Layer 2 of a small transformer language model trained on English Wikipedia (10 layers, counted from 0, width 128).
A neuron's activation on a vector x is GELU(weights . x + bias), where the dot is the dot product.
The model reads these tokens: "\n" "E" "uro" "pe" "an" " Open" " Championships" "\n" "|" " Gold" " medal" " –" " first" " place"

The vector x that enters this layer's MLP at each token. A number n stands for n times 0.0082.
0 "\n": 46 21 49 -60 -62 4 109 60 43 117 162 155 -95 2 -56 29 113 -68 1 56 81 -53 155 -206 -53 93 -46 72 -29 147 -168 -145 -30 8 -140 -162 15 33 -339 -98 43 -17 -21 -89 27 7 -18 -47 16 -83 -81 53 7 63 124 -67 -18 173 25 -18 183 -80 -36 -168 77 33 -171 190 -70 -82 -156 164 336 177 54 60 137 -38 -81 -133 307 -20 -53 -112 54 136 -64 195 95 42 145 78 46 188 -175 -312 -60 103 40 -74 46 13 -110 79 29 79 -10 -14 -15 -214 -209 68 110 145 37 -174 127 48 -306 99 -98 129 128 55 -103 -10 -50 -94
1 "E": 95 55 137 -253 -61 -121 -123 57 254 22 64 97 3 62 -96 8 32 -139 113 -12 20 -139 96 -169 -60 91 -9 -26 -104 20 -159 -263 55 -41 -171 -60 149 245 -190 -95 -25 -124 79 -187 -56 -31 -19 121 126 -155 -36 34 -24 -126 208 -103 129 25 -32 -89 157 -94 129 -77 -148 170 -165 12 -139 92 54 78 217 131 33 125 49 -129 112 -6 135 59 -71 -130 316 131 -141 140 55 151 60 44 47 166 -209 -243 4 -64 178 228 0 -27 -43 185 109 -82 47 84 71 -61 -225 -84 20 160 -29 -108 -97 42 -197 67 -77 52 49 1 9 151 26 137
2 "uro": 94 71 106 -86 66 -263 -134 27 103 -25 64 74 -21 167 -121 -106 46 -50 54 9 -6 -59 127 -158 16 183 -40 48 -66 248 -321 -225 74 -62 -170 -10 -9 153 -269 -41 -80 -114 3 -169 -71 -38 -28 266 182 -110 27 127 -18 12 140 -211 72 -4 -281 -97 186 -128 10 -18 -93 -5 -206 9 -117 164 5 95 158 122 60 68 209 -106 92 87 181 -51 -72 -103 171 69 -116 82 56 136 41 86 68 69 -152 -199 62 56 70 -43 145 0 -30 95 159 -172 63 -34 176 -107 -151 -19 156 155 -16 -176 -24 -49 -133 80 -5 59 6 62 93 119 7 149
3 "pe": 136 114 63 -181 14 -172 -206 124 258 7 -18 197 14 92 -121 -113 57 -175 62 -39 25 -94 60 -134 -106 145 44 49 7 143 -225 -199 5 11 -168 -105 -30 105 -156 -193 -96 -58 -54 -157 -26 -33 5 118 21 -90 42 48 -25 39 184 -70 74 72 -104 -90 226 -151 160 -216 -128 225 -178 2 -60 138 89 165 164 64 42 16 141 23 61 94 215 -30 -98 -133 63 146 -143 32 4 252 134 90 -12 164 -243 -197 59 -15 -10 -53 6 -17 -62 225 85 -120 -50 144 137 -151 -126 -48 53 126 86 -87 -81 25 -124 158 -34 59 88 -42 55 41 -6 242
4 "an": -24 -17 90 -114 22 -203 -42 24 242 -4 138 190 56 182 -103 -121 14 -60 2 81 216 -161 106 -135 -133 90 51 55 -63 138 -142 -61 82 -114 -177 -16 78 128 -291 -136 -145 -138 -92 -125 -77 -53 -92 1 58 -149 -89 102 34 -22 42 -104 77 30 -100 -139 265 -91 108 -94 -93 78 -169 28 -159 97 -16 106 242 102 64 26 191 -70 45 57 166 -92 -12 -25 172 67 -182 -22 72 248 186 -10 78 88 -274 -141 -110 25 196 -1 101 -67 -58 99 134 -134 22 57 96 -79 -151 -84 74 106 124 -106 33 26 -105 9 -54 76 80 39 37 184 54 258
5 " Open": 26 20 79 -135 -82 -47 -133 85 303 -18 105 209 -96 149 -104 -157 -14 -139 -26 155 50 -94 16 -67 -44 147 168 -97 22 100 -83 -65 106 -72 -153 -85 29 136 -231 -46 -182 -92 -62 -245 -139 -42 19 123 63 -197 -89 110 19 -33 -15 -1 157 71 86 -13 138 -133 8 -109 -14 135 -321 -132 -75 47 86 242 313 159 50 77 209 -55 79 62 152 53 -67 -94 51 104 -154 85 113 250 156 63 -28 138 -161 -183 111 -67 79 -54 -25 -5 -126 241 46 -185 -57 5 -14 -192 -129 -7 -13 129 -89 -72 -50 83 -47 144 -52 32 106 77 -10 22 -29 206
6 " Championships": 53 40 53 -146 34 -157 -105 7 268 -72 54 255 70 215 -96 -170 15 -132 57 36 -21 11 22 -188 -73 133 104 -55 10 330 -151 -156 124 -155 -137 -153 102 108 -234 12 -45 -33 11 -284 -61 -94 -53 197 59 3 -84 70 87 46 245 -127 180 98 -52 30 169 -124 -52 -215 41 95 -182 -150 -70 61 105 148 221 151 83 193 89 -162 38 35 138 -14 -97 -84 87 57 -137 8 45 142 173 126 -57 27 -197 -118 20 -102 30 -8 -29 61 -120 289 18 -45 -26 -59 53 -161 -247 -43 71 41 -150 -134 53 154 -168 161 -71 -6 100 71 86 48 37 113
7 "\n": 41 34 69 -146 -41 -130 -67 -56 296 19 170 154 29 118 -95 -90 14 -81 10 60 162 -115 69 -151 -161 221 39 81 -50 218 -134 -120 78 32 -145 -250 23 127 -277 -33 0 -49 22 -94 -108 -92 -62 -45 -28 -162 -90 10 31 25 126 -10 74 101 -103 -25 127 -76 -4 -113 -77 -42 -186 -7 2 46 -8 317 336 241 51 33 64 -16 139 -8 182 -178 -63 -35 66 103 -115 54 156 189 162 19 31 181 -260 -312 -164 -9 215 9 82 60 -86 267 64 -89 -1 4 152 -156 -157 3 148 127 -26 -123 -37 98 -122 107 -103 14 86 22 28 -43 -17 23
8 "|": 76 62 40 -159 -24 -119 -87 7 347 -14 67 138 128 103 -110 11 54 -127 50 71 327 -24 85 -152 -135 167 103 7 -37 187 -209 -157 48 -38 -155 -219 -49 37 -325 -32 -90 -128 9 -85 -118 2 -160 71 15 -97 -6 41 19 1 196 70 32 48 -48 9 159 -76 6 -126 -55 -17 -194 -38 -86 64 -5 285 224 188 50 22 50 -77 109 42 168 -5 -66 -23 162 98 -124 64 72 128 199 85 -17 40 -274 -253 -201 15 205 39 62 70 -46 165 75 -246 59 22 17 -102 -190 7 114 135 -12 -99 -63 74 -159 158 -37 -1 37 84 43 24 -40 80
9 " Gold": 90 60 76 -144 -130 -193 -42 0 474 -48 110 153 19 82 -36 -153 85 -96 36 -43 35 -38 45 -143 -49 116 68 -45 -30 87 -81 -93 32 -172 -162 -46 23 118 -248 -100 -17 -177 -40 -212 -135 -69 13 154 117 -121 -8 139 78 89 121 -218 49 52 -217 28 125 -73 35 -155 -25 -21 -285 -89 -149 107 55 177 217 167 -20 75 106 -54 132 43 200 -64 27 -19 135 23 -105 129 64 162 141 100 -117 127 -146 -202 -33 12 115 53 20 73 -77 271 100 -110 31 49 -60 -151 -174 -187 58 130 -35 -130 72 -66 -22 154 -49 80 95 70 56 94 -45 166
10 " medal": 149 1 -12 -136 10 -113 -42 -46 316 -88 29 184 56 130 -50 -124 70 -128 96 70 96 23 71 -137 14 210 14 31 -9 355 -58 -219 -14 -150 -122 -132 -7 13 -173 -20 -40 -136 -90 -225 -81 -131 -65 184 9 -96 -87 130 82 34 74 -237 113 136 -120 70 259 -89 -50 -54 -19 65 -132 -188 -51 92 153 165 304 124 97 129 72 -190 64 -70 182 -47 -42 -107 153 118 -140 104 -80 99 153 63 -57 -80 -187 -120 -66 30 78 107 -81 54 -154 211 73 -63 -88 -13 107 -106 -210 -132 84 82 3 -113 97 84 -226 234 -52 -163 84 135 101 52 -11 -32
11 " –": 44 57 22 -110 3 -143 -82 104 300 -62 1 212 4 62 -77 -182 128 4 -29 -49 187 -133 68 -147 -248 129 126 80 25 97 -189 -101 53 -84 -135 -71 70 126 -255 -53 -182 -30 -8 -52 -157 -97 -20 171 95 -147 -134 38 18 101 129 -87 155 139 -118 -55 112 -111 48 -180 -149 -33 -199 -43 -82 90 37 271 383 207 50 -14 -6 15 57 69 237 -103 -8 -117 22 53 -148 63 142 206 181 -15 11 46 -167 -252 -19 -44 165 -41 60 168 -36 153 103 -137 -36 34 70 -214 -173 -23 18 190 -21 -127 -99 108 -96 106 2 5 91 36 108 -16 35 8
12 " first": 42 55 -14 -60 -87 -181 -86 70 320 -48 66 270 48 56 -71 -156 55 -65 38 91 186 -45 75 -75 -60 112 112 70 -141 82 -148 -158 -52 -113 -142 5 93 116 -212 -73 -107 -102 12 -311 -162 -2 27 71 37 -277 -42 69 31 47 131 -53 156 84 -103 8 126 -66 114 -59 -44 -11 -276 -130 -136 83 49 333 334 168 -7 27 190 -76 -42 12 203 -114 -54 -103 243 115 -122 6 43 127 140 56 -105 -100 -116 -157 -63 137 195 -4 93 15 -35 190 106 -239 -54 115 63 -114 -199 -138 -59 111 5 -109 -8 120 -117 36 -49 4 130 83 30 53 -97 69
13 " place": 147 75 33 -39 0 -191 10 -63 262 -21 20 292 -12 71 -94 -175 92 -136 6 18 159 -141 111 -95 -45 168 75 22 -57 92 -48 -88 42 -190 -130 -36 -27 55 -207 -85 -89 -71 -78 -262 -163 -157 -91 174 5 -162 -97 -13 83 90 198 -279 113 138 33 88 194 -41 52 -39 20 21 -263 -157 -94 98 59 233 354 168 135 17 157 -306 -18 -122 75 -3 -56 -13 195 81 -144 39 22 183 178 85 -129 -44 -83 -222 109 -137 99 -9 66 46 -122 260 175 -17 -104 -30 147 -60 -186 -108 99 115 -2 -47 -5 117 -109 104 2 -75 71 25 69 103 10 -45

Each question shows the input weights of one neuron of the MLP. A number n stands for n times 0.0024.

n193 (bias -0.050): -132 60 113 -33 91 32 -21 -51 -8 13 65 0 -26 -65 90 55 46 -7 49 -66 -22 50 -62 -59 18 -28 -54 39 37 56 -152 -47 -36 -98 61 -95 -71 -10 20 21 1 -21 8 -6 14 1 135 36 -90 37 6 150 -15 -60 4 99 79 0 82 -29 40 -80 68 -53 6 81 24 -85 47 -37 19 -60 -45 51 14 -76 25 -61 -6 63 -23 -165 42 14 -54 -98 -7 -46 71 31 -35 -124 -35 -12 -56 30 29 14 23 3 7 115 -32 0 81 19 -55 23 33 -25 2 22 0 95 8 77 -39 109 77 61 87 73 -91 -66 5 30 62 -21
Its three highest activations, in order, are on tokens 3 "pe", 11 " –", 6 " Championships"

n66 (bias -0.026): 25 11 -17 8 -40 -32 -20 13 -34 1 50 -115 35 -10 70 113 92 76 -25 -21 19 -28 -144 48 -36 -66 -38 -14 -124 27 -54 -49 102 -63 -94 57 -42 46 12 -103 -40 79 -18 -26 -61 -81 -23 6 -39 -41 126 -14 129 26 62 49 -4 -8 -18 4 -33 123 36 16 -2 62 -78 42 -17 18 -17 -73 -11 -20 -22 -3 -32 20 -155 58 29 -29 42 10 -104 -28 -83 28 16 17 -11 38 24 18 9 27 89 -94 -10 -141 7 -194 -10 50 18 5 -118 -46 22 46 -160 0 -74 79 21 28 -21 -5 170 31 -5 -61 34 -67 6 2 54 -19
On which token does it fire most, and how strongly? 3 "pe", at about 0.47

n359 (bias -0.028): 139 79 -63 79 52 -32 13 8 24 40 -181 64 99 11 -115 59 -93 18 -11 136 -26 -86 -37 -22 20 -45 39 -68 5 -55 70 19 26 -107 23 40 27 4 22 -32 49 72 -34 -11 -95 38 12 -97 45 4 29 0 12 -26 61 -11 20 42 68 -165 -47 57 -7 97 95 -84 -1 -23 9 -94 33 -10 -31 -45 -25 27 -3 39 -103 -96 -42 11 3 12 69 137 55 -17 30 -2 -37 23 16 -4 -17 -48 -34 -38 -2 40 53 69 10 -41 -27 -48 2 -63 -32 5 7 -97 -12 54 -15 -17 -61 101 32 17 -84 -239 10 9 -71 48 -28 -9
On which token does it fire most, and how strongly? 13 " place", at about 0.69

n225 (bias -0.119): -62 52 6 107 63 -91 21 -144 60 -97 -55 37 10 -41 23 26 -28 -82 -50 10 -40 15 -66 -70 52 74 2 20 -50 -19 101 -2 -49 -6 -77 -4 -90 86 -76 -13 54 35 0 37 64 128 -13 -71 59 -44 -107 -46 27 112 -172 179 -87 6 44 -101 18 7 -192 32 -62 59 -5 108 -53 -23 13 -116 -22 70 -24 4 73 220 -90 -38 43 -34 4 10 -97 -54 22 85 -36 32 28 22 -47 -21 -139 -11 28 33 98 -95 1 -36 64 89 -49 -27 16 26 -118 -59 114 0 41 48 -155 -40 3 20 -18 74 28 -2 -57 -15 -9 -30 -53 -67
Its three highest activations, in order, are on tokens 0 "\n", 7 "\n", 5 " Open"

n289 (bias -0.083): -180 66 -68 269 21 -3 -25 -47 -58 -9 -37 17 63 -35 23 -64 95 110 -50 -12 -154 150 11 37 -20 79 60 14 -156 38 -27 -24 -51 -7 -40 -68 123 90 -56 -38 173 36 46 12 146 -78 17 10 36 -63 99 44 -67 20 72 -54 42 28 52 -7 -7 -76 -29 14 152 -30 42 -43 -7 51 66 -36 30 70 13 -57 68 18 79 -94 25 65 56 98 -1 42 32 -35 -59 -104 -94 39 31 31 -77 80 -5 36 -22 -86 -37 -7 -32 18 30 -49 64 29 79 29 -48 -48 2 50 42 47 -113 37 3 -43 -16 -1 44 76 -115 -14 67 43
On which token does it fire most, and how strongly? 2 "uro", at about 0.41

n152 (bias -0.035): -24 135 -22 -30 -76 27 5 48 20 64 -33 7 21 68 79 -28 87 -21 -30 -36 -107 -7 70 -30 -56 27 57 58 -66 -33 34 -14 -76 111 -35 78 107 27 15 31 87 -13 -64 84 53 120 -89 -94 0 25 -12 27 -6 7 27 -47 -18 24 21 48 -54 -79 -49 88 10 -44 -31 -21 -71 -146 26 75 4 -39 -32 46 -33 85 -18 55 -29 2 5 77 -18 25 30 24 -30 -25 18 19 16 -73 73 29 -34 -8 -7 63 74 -7 -4 -4 49 58 23 -45 27 -45 -38 42 -28 -20 51 -32 62 17 -17 17 -62 -5 -104 59 47 -108 -56 -14
On which token does it fire most? 0 "\n"

n34 (bias -0.034): -87 -20 59 57 63 -22 -52 -30 5 45 -74 -33 74 -12 123 -47 39 -20 -4 47 9 21 15 -48 32 -14 -58 102 44 -11 117 -62 -36 -62 35 37 -63 30 -3 23 -63 -53 -55 -8 -18 -61 -86 30 70 -2 15 -44 -18 47 -42 26 146 1 -70 68 58 1 45 -14 -44 -43 83 -6 11 -38 39 -77 -20 55 -16 50 -91 58 6 66 -1 42 -14 -141 -5 14 -29 155 30 -43 -19 -56 -82 -19 -24 -46 5 -52 25 41 30 -11 -143 -107 47 92 19 -121 39 6 87 -28 5 7 -141 -12 -78 17 -53 -31 8 -24 14 5 -55 -25 124 -44
On which token does it fire most, and how strongly? 10 " medal", at about 0.75

n321 (bias -0.054): 30 -63 21 -58 -100 94 -61 -38 -25 65 27 37 42 10 51 -49 -1 -72 -57 38 -34 -109 11 -15 -29 -33 55 -126 -6 73 -1 106 110 30 76 6 -18 -2 -11 -61 42 85 114 -39 6 61 75 1 51 69 14 71 17 -3 14 76 -34 40 1 -76 0 -17 20 125 -85 -16 18 58 122 22 9 35 35 -47 -90 77 85 72 29 -55 -41 39 8 105 11 60 61 -13 0 -13 3 120 143 -68 70 -44 135 -28 -14 100 33 -41 -61 -39 -87 -57 -87 17 59 79 29 55 65 -57 -42 -26 -16 42 -44 9 -63 -49 45 -175 -39 71 85 57
Its two highest activations, in order, are on tokens 5 " Open", 1 "E"

n324 (bias -0.022): 92 -65 -59 -55 92 -40 -77 26 -104 -66 140 -2 22 -10 -51 53 127 46 -33 26 -77 -27 -19 90 124 -53 24 82 38 73 57 -74 -61 -45 -54 -52 -19 -53 155 -29 -27 -15 4 4 -2 51 22 -79 -76 49 5 -87 3 -15 20 -22 -8 -17 72 15 52 -54 68 63 -115 81 -15 -59 29 25 -25 -46 -28 10 65 33 -12 182 61 20 -53 2 35 22 27 67 64 -9 51 -1 -52 -10 -86 6 -8 -100 19 -20 141 7 65 38 5 0 -26 -30 -96 26 -19 -32 -21 -137 38 -32 -43 -165 49 37 -13 -27 33 29 -48 -35 17 44 5 -15
Its three highest activations, in order, are on tokens 3 "pe", 1 "E", 10 " medal"

n77 (bias -0.073): 203 44 7 -74 -54 8 32 -34 -21 -49 64 -48 -45 8 125 -53 -45 59 -95 44 31 -39 -95 39 19 -76 -78 27 64 66 46 48 44 162 27 -12 3 86 -3 -1 111 81 95 35 -11 -17 -50 38 -90 77 3 -40 41 24 -104 -37 34 45 -55 54 -58 -58 -60 -32 34 -63 37 2 -1 -132 -87 -15 5 23 -32 85 21 -28 73 79 -95 10 -55 102 17 114 44 -61 107 -21 -13 -88 20 -13 63 -7 -42 -39 -47 74 -26 -1 -155 18 -10 -34 54 -48 28 -17 0 50 -87 78 88 10 -45 165 11 -55 -107 -252 28 51 -63 -115 -3 86
On which token does it fire most? 7 "\n"

n270 (bias -0.070): 25 -99 -9 3 -65 199 34 46 -62 1 -38 83 -5 -41 -48 116 38 -14 -176 94 101 31 -13 -32 119 109 -55 18 -11 116 -3 84 -113 8 9 -36 18 -96 -45 13 108 38 30 155 -8 -34 -48 3 -27 138 32 -28 144 0 -33 18 -166 5 115 31 -133 31 -44 -62 -30 5 156 -83 -66 -32 -49 167 6 40 -127 -1 -8 68 13 38 72 62 94 -9 -19 32 -61 -23 -4 36 54 -14 52 -43 -28 -68 -61 43 96 11 25 -70 -47 70 45 57 85 -46 34 111 53 -7 -78 -56 12 22 -24 61 -27 49 -9 -10 -36 115 66 -2 -8 30
On which token does it fire most? 8 "|"

n91 (bias -0.066): -114 13 72 -15 44 -116 -87 90 108 19 5 48 17 40 70 0 164 -19 -48 -13 48 -51 43 -92 18 -11 -23 -9 35 -130 16 -55 -95 -18 -31 -28 -47 -34 167 -65 -7 25 19 254 38 -57 8 -58 -104 50 24 -131 72 -15 34 63 -26 10 5 6 -10 -49 -19 34 1 -11 43 19 12 -32 -39 -33 8 30 16 -98 -113 56 30 -53 32 -8 32 -88 69 -1 6 81 52 31 83 97 -13 -84 18 11 -24 -18 101 -2 33 -92 -11 7 12 9 67 -86 -70 -36 -17 -4 -1 -21 -116 -46 -46 67 24 -124 61 104 -14 76 23 -30 -71 -82
On which token does it fire most, and how strongly? 11 " –", at about 0.65

n216 (bias -0.048): -25 78 -26 -49 -15 61 139 -3 5 99 -2 -11 -32 -59 160 22 -38 -43 25 -84 -39 -47 -46 108 94 -5 -99 -27 -34 -97 -49 -2 -83 26 -93 -57 -26 22 78 44 -86 -41 116 50 -51 -52 -108 55 -84 116 68 122 42 -49 53 23 99 -46 71 -36 63 -20 -2 56 -10 24 -58 -12 -59 -66 50 -7 -50 29 35 -66 -74 43 95 1 21 6 -5 -88 -108 -44 -5 -1 7 28 38 -4 -2 -32 -136 -85 37 -21 -48 -43 26 43 9 34 23 39 -113 2 -30 -29 -2 14 -142 -70 104 34 13 -19 27 -5 -21 23 35 66 66 -5 76 -17
On which token does it fire most? 3 "pe"

n47 (bias -0.054): 21 -104 125 1 -37 55 60 60 -103 -161 -19 26 -49 0 -1 43 6 38 8 35 59 -31 2 7 -47 -17 37 -18 3 53 -41 6 5 -2 -1 -87 -38 -74 59 112 -39 36 -82 36 -36 83 -20 -22 72 51 56 105 -67 47 -41 -106 -105 -15 55 -89 -97 -44 -30 104 42 54 -97 22 9 -27 63 -24 24 -11 -178 -29 -25 93 -31 -33 -3 -15 -126 -40 -11 -41 -15 -59 -38 -59 2 2 -53 -3 15 12 -70 15 -15 -8 -106 -2 -24 131 -17 109 -18 -38 32 -92 -33 -96 15 69 8 -23 28 24 -74 24 8 33 39 -213 11 -15 -13 9
On which token does it fire most? 0 "\n"

n4 (bias -0.099): -179 -158 -1 -61 12 5 -127 118 -19 -86 168 5 -13 -47 134 145 66 42 72 -37 -10 -34 8 72 1 33 24 16 -61 46 54 39 -136 50 19 53 -54 -100 -50 48 10 -83 -27 -17 53 36 -104 -94 -81 -20 75 -11 -28 67 -32 37 89 -36 -11 -4 -8 -12 -23 22 32 9 96 8 67 -53 -76 57 30 6 6 105 -17 -92 45 82 9 -28 -85 75 -131 -62 35 -2 -3 -63 -70 -120 11 96 -31 -74 -40 2 63 -52 -55 85 10 13 161 99 -100 84 5 -72 -16 -151 -58 -83 -35 17 146 68 23 27 -181 12 -148 -103 59 37 167 54
On which token does it fire most, and how strongly? 7 "\n", at about 0.11

n227 (bias -0.041): -19 -24 49 48 88 53 65 37 -23 -49 -22 -33 -93 -59 76 29 17 74 28 -52 62 22 23 7 54 60 -44 35 42 -7 -59 -34 136 -41 35 -46 -55 63 -103 31 -5 -33 59 5 -6 -15 -4 -5 -105 39 25 102 88 -62 -55 -36 10 -51 -23 111 -42 -7 -50 -51 -6 -138 39 102 -90 1 -73 71 -7 3 -106 -14 -163 -49 34 68 109 12 -15 -1 -25 10 55 -45 -133 13 -72 -66 80 -31 -27 -96 -4 119 -61 -29 27 -10 10 31 -1 -78 -77 -4 23 137 50 8 -58 69 40 27 20 49 3 84 11 -75 21 -34 91 -116 -110 -136
Its three highest activations, in order, are on tokens 0 "\n", 8 "|", 11 " –"

n38 (bias -0.078): -32 -120 -37 -69 38 11 -30 -4 20 199 58 130 -12 -7 146 63 141 13 11 -26 -90 32 17 -7 31 14 1 -53 5 6 1 107 105 -15 37 -31 -112 86 -31 40 28 14 -30 41 76 -23 39 -38 48 125 9 33 -12 -71 12 31 -27 46 -2 -4 114 -16 91 160 -55 38 -72 -41 104 54 65 -51 54 49 -52 32 -17 22 48 57 -32 29 -58 35 -22 97 34 -31 67 -7 72 -10 67 -22 151 -16 126 -22 95 55 -21 -52 -29 -95 69 -29 3 64 -30 92 -57 169 -46 -38 24 -22 -90 -29 34 35 -26 -53 -19 -118 68 27 49 75
On which token does it fire most? 1 "E"

n106 (bias -0.039): 13 -28 -146 24 94 47 99 3 96 25 -17 32 -35 22 52 -11 -24 43 -28 0 2 -37 7 -74 91 -56 18 54 -5 -64 136 56 -46 50 -62 -63 20 77 111 3 -54 10 84 -21 -48 -60 6 -24 28 62 99 -20 -27 -16 53 -82 35 69 -103 -33 39 27 -96 85 0 94 11 -37 111 -26 67 31 -4 61 -37 33 70 18 28 -12 -30 -48 1 -58 16 87 -51 -20 32 -90 -30 24 -21 -120 61 -87 22 18 90 -164 8 -30 62 70 -41 6 -104 90 19 59 -5 -25 -52 7 107 -7 -33 -18 -26 -24 97 -154 85 -57 -136 -15 107 -122
Its three highest activations, in order, are on tokens 13 " place", 12 " first", 10 " medal"

n363 (bias -0.067): -35 -108 62 -41 -130 -64 0 -59 -56 -2 38 -69 74 45 27 -28 -18 -85 -41 -10 -93 -66 0 -46 -77 76 17 -13 -16 97 112 53 -35 19 15 27 -7 -50 -87 -49 -55 40 50 63 55 -13 72 39 -98 26 88 19 75 -56 -113 35 -51 -87 115 -42 -38 61 -30 -72 -1 -14 13 89 -1 4 -37 -3 -31 50 61 89 41 72 -37 30 -62 -93 8 77 -6 -29 36 -60 -30 25 102 -68 20 -10 -85 59 103 -143 75 13 81 -13 42 82 -79 23 -155 -35 -4 -17 12 35 85 67 -8 -19 -7 -23 56 7 -21 116 -33 94 -16 78 -21 4
On which token does it fire most? 4 "an"

n298 (bias -0.057): 73 -45 -50 -35 -39 -4 -50 -10 -39 10 -11 -40 24 -12 103 138 45 -111 -51 -92 -75 74 71 28 -37 22 42 51 -58 -51 76 21 23 76 1 -83 -52 18 -2 20 -19 5 2 19 -50 11 -30 -5 -25 -74 44 22 47 -45 -79 -52 118 -87 5 -92 51 60 112 -11 28 18 8 -23 -22 43 14 5 37 13 69 48 -123 -7 -36 -40 -3 18 -66 13 22 -82 -95 -22 57 -107 -24 -36 -113 0 -12 25 20 -18 98 77 12 74 -12 149 -3 8 -50 12 -143 39 41 -23 -72 27 48 -48 24 71 -13 28 51 104 54 35 -45 -35 66 -33
Its two highest activations, in order, are on tokens 1 "E", 9 " Gold"

n252 (bias -0.057): 43 65 -118 62 -11 -3 35 -2 -57 19 71 10 149 -23 30 111 109 -2 -78 79 39 74 11 24 12 -30 -3 -13 17 -76 -54 86 -39 57 44 -42 -53 32 -30 27 -79 -101 66 124 68 -46 -81 -17 67 110 16 -35 45 5 2 -79 -29 30 3 17 21 -18 -84 39 21 74 0 77 89 -30 5 -30 25 124 4 17 -37 -51 25 -49 49 49 -171 -57 -40 16 -42 -36 161 -37 102 -46 31 -45 -38 -60 -55 -5 125 40 -103 -34 -45 -15 49 -52 16 26 -54 174 -24 -11 -67 59 4 58 -5 45 18 -3 -30 5 34 80 -28 -16 12 30
On which token does it fire most, and how strongly? 8 "|", at about 1.9

n238 (bias -0.060): -45 32 -39 129 5 90 22 -25 -2 124 -13 33 81 46 23 37 7 45 -52 3 0 3 -39 6 -39 26 -59 23 9 29 3 7 40 31 17 22 -6 -193 -71 18 -159 -47 -31 -42 -85 -17 68 31 -20 83 17 47 29 138 1 76 72 80 -14 14 -75 83 -62 -71 107 40 -81 -19 21 -23 59 -50 -53 20 67 41 -5 90 -64 -48 23 -63 -23 -41 13 10 -28 -138 -126 -39 54 -89 -49 -30 5 -25 37 -28 -40 -94 15 155 -33 26 -52 -13 -124 10 -10 -54 67 6 8 104 -26 -101 39 44 49 19 26 -53 14 -39 49 3 134 26
On which token does it fire most, and how strongly? 6 " Championships", at about 1.1

n176 (bias -0.050): -160 -3 9 14 84 75 -42 20 -59 167 -13 -17 60 -72 -108 48 -116 19 -18 47 67 -5 22 -30 156 -4 -11 -39 -95 -35 29 -74 21 -24 40 -22 71 -77 -74 35 -23 -6 92 -53 -23 184 65 -75 42 -71 -3 -34 52 92 -42 -112 37 -30 3 -18 6 35 -4 59 71 67 -67 -87 40 -36 -36 80 -51 -122 -31 -22 88 65 -94 -40 14 -43 7 -40 -15 45 98 -56 -79 -151 -8 -9 9 -100 62 -35 56 135 129 83 -32 16 42 45 2 -63 -3 26 -85 -52 59 14 59 44 -22 -102 54 25 -39 -4 -43 -80 22 -30 13 36 21 40
On which token does it fire most, and how strongly? 12 " first", at about 1.6

n350 (bias -0.086): -25 -111 -24 -50 83 163 40 1 -49 24 -76 -14 -44 -19 -21 12 85 185 -24 52 -26 58 11 -61 28 -9 -69 -26 -26 79 51 -91 -32 -62 95 45 4 115 39 66 66 55 85 37 21 -27 19 19 -42 -85 -129 17 -107 8 96 -4 -9 -1 -101 -47 -51 1 -85 144 111 54 33 -25 -2 99 103 -26 77 -54 56 -81 -79 -32 -57 38 20 -52 -31 -81 -54 33 16 55 -37 81 47 -34 22 16 -104 90 35 -55 33 -5 -66 -173 -16 -90 -42 -101 31 -2 -45 -116 67 -41 13 -56 88 -58 14 2 23 -61 -68 39 81 98 8 58 10 -2
On which token does it fire most? 10 " medal"

n92 (bias -0.067): 121 -32 -12 63 115 -59 53 90 17 -38 -81 39 87 21 26 14 -47 -22 -30 72 -23 -12 -71 51 56 -36 -2 71 -72 -1 88 -25 1 24 17 2 68 11 83 27 -4 37 -41 -37 -97 -14 -76 -76 140 18 16 -59 14 -55 -55 -10 34 36 51 -6 -19 -11 -110 -44 -1 23 -19 18 98 8 -18 31 -20 -39 -113 48 7 40 -7 1 -15 23 -44 19 55 -8 -167 6 -14 -44 -13 -34 16 -41 -91 36 133 -38 -14 28 -76 90 -5 8 52 87 -41 30 45 -8 -49 11 72 -60 -58 10 -16 -2 45 52 31 27 -19 97 -88 0 16 -109
On which token does it fire most, and how strongly? 10 " medal", at about 0.29

n362 (bias -0.064): -46 -38 94 -78 16 -170 168 15 75 -33 -117 65 133 -48 -14 5 12 -101 18 -5 -49 -68 111 -46 26 17 -65 -69 1 2 16 66 -5 -54 101 69 57 33 28 -73 43 -24 -37 30 53 -41 47 17 17 64 57 9 -7 -69 -69 151 17 -2 -142 96 -8 40 63 -27 -10 24 32 125 -9 -93 14 -5 -63 -72 86 20 30 -48 10 -79 -105 -61 -24 -51 8 104 -26 -68 14 14 132 -94 -70 -75 90 60 -8 -18 61 -139 -10 83 -43 5 -44 -31 -33 10 105 83 27 -59 21 41 -191 -59 -66 -5 -45 -3 -17 29 169 90 -39 -25 -1 -9
On which token does it fire most? 6 " Championships"

n205 (bias -0.044): -97 -5 92 131 38 -43 -28 52 86 12 -105 -35 63 47 127 -106 -11 58 -61 24 -21 -114 205 -21 -8 61 -177 -13 92 -118 -49 75 -36 8 105 -19 24 17 39 138 -33 -35 -65 155 -33 52 105 -13 -66 7 44 -50 112 57 -74 -101 -70 82 -24 -64 28 -5 -3 -137 3 6 37 -42 15 -94 -25 -10 83 76 43 5 -52 -33 55 -190 64 105 43 -144 51 216 -50 20 -76 -64 95 -67 -119 -46 -25 87 -62 60 93 61 -29 71 -69 19 57 73 43 -165 113 16 -45 -11 -3 -160 -15 7 -168 53 102 -4 223 60 72 19 -183 12 12 -39
Its three highest activations, in order, are on tokens 13 " place", 11 " –", 10 " medal"

n286 (bias -0.070): -25 7 65 37 123 57 -77 106 44 -62 7 84 69 46 12 -6 -35 66 -8 70 6 12 21 33 -61 -59 -81 -135 -7 7 -3 72 -20 15 80 -41 -9 -20 13 154 18 -15 -3 63 82 -46 -42 -43 20 -11 45 -85 14 125 70 57 -47 -13 -79 60 1 -64 -202 2 28 77 60 -79 -35 122 72 48 -23 -8 -107 101 73 139 12 23 61 -3 70 80 57 12 10 98 12 -5 92 -47 -53 -36 -17 -9 -99 -12 10 -182 -94 34 -7 -59 19 77 -31 -33 -41 51 40 -4 -11 103 -30 -35 -56 -27 -16 -32 -32 -34 -59 43 -122 57 -42 -35
On which token does it fire most, and how strongly? 8 "|", at about 0.23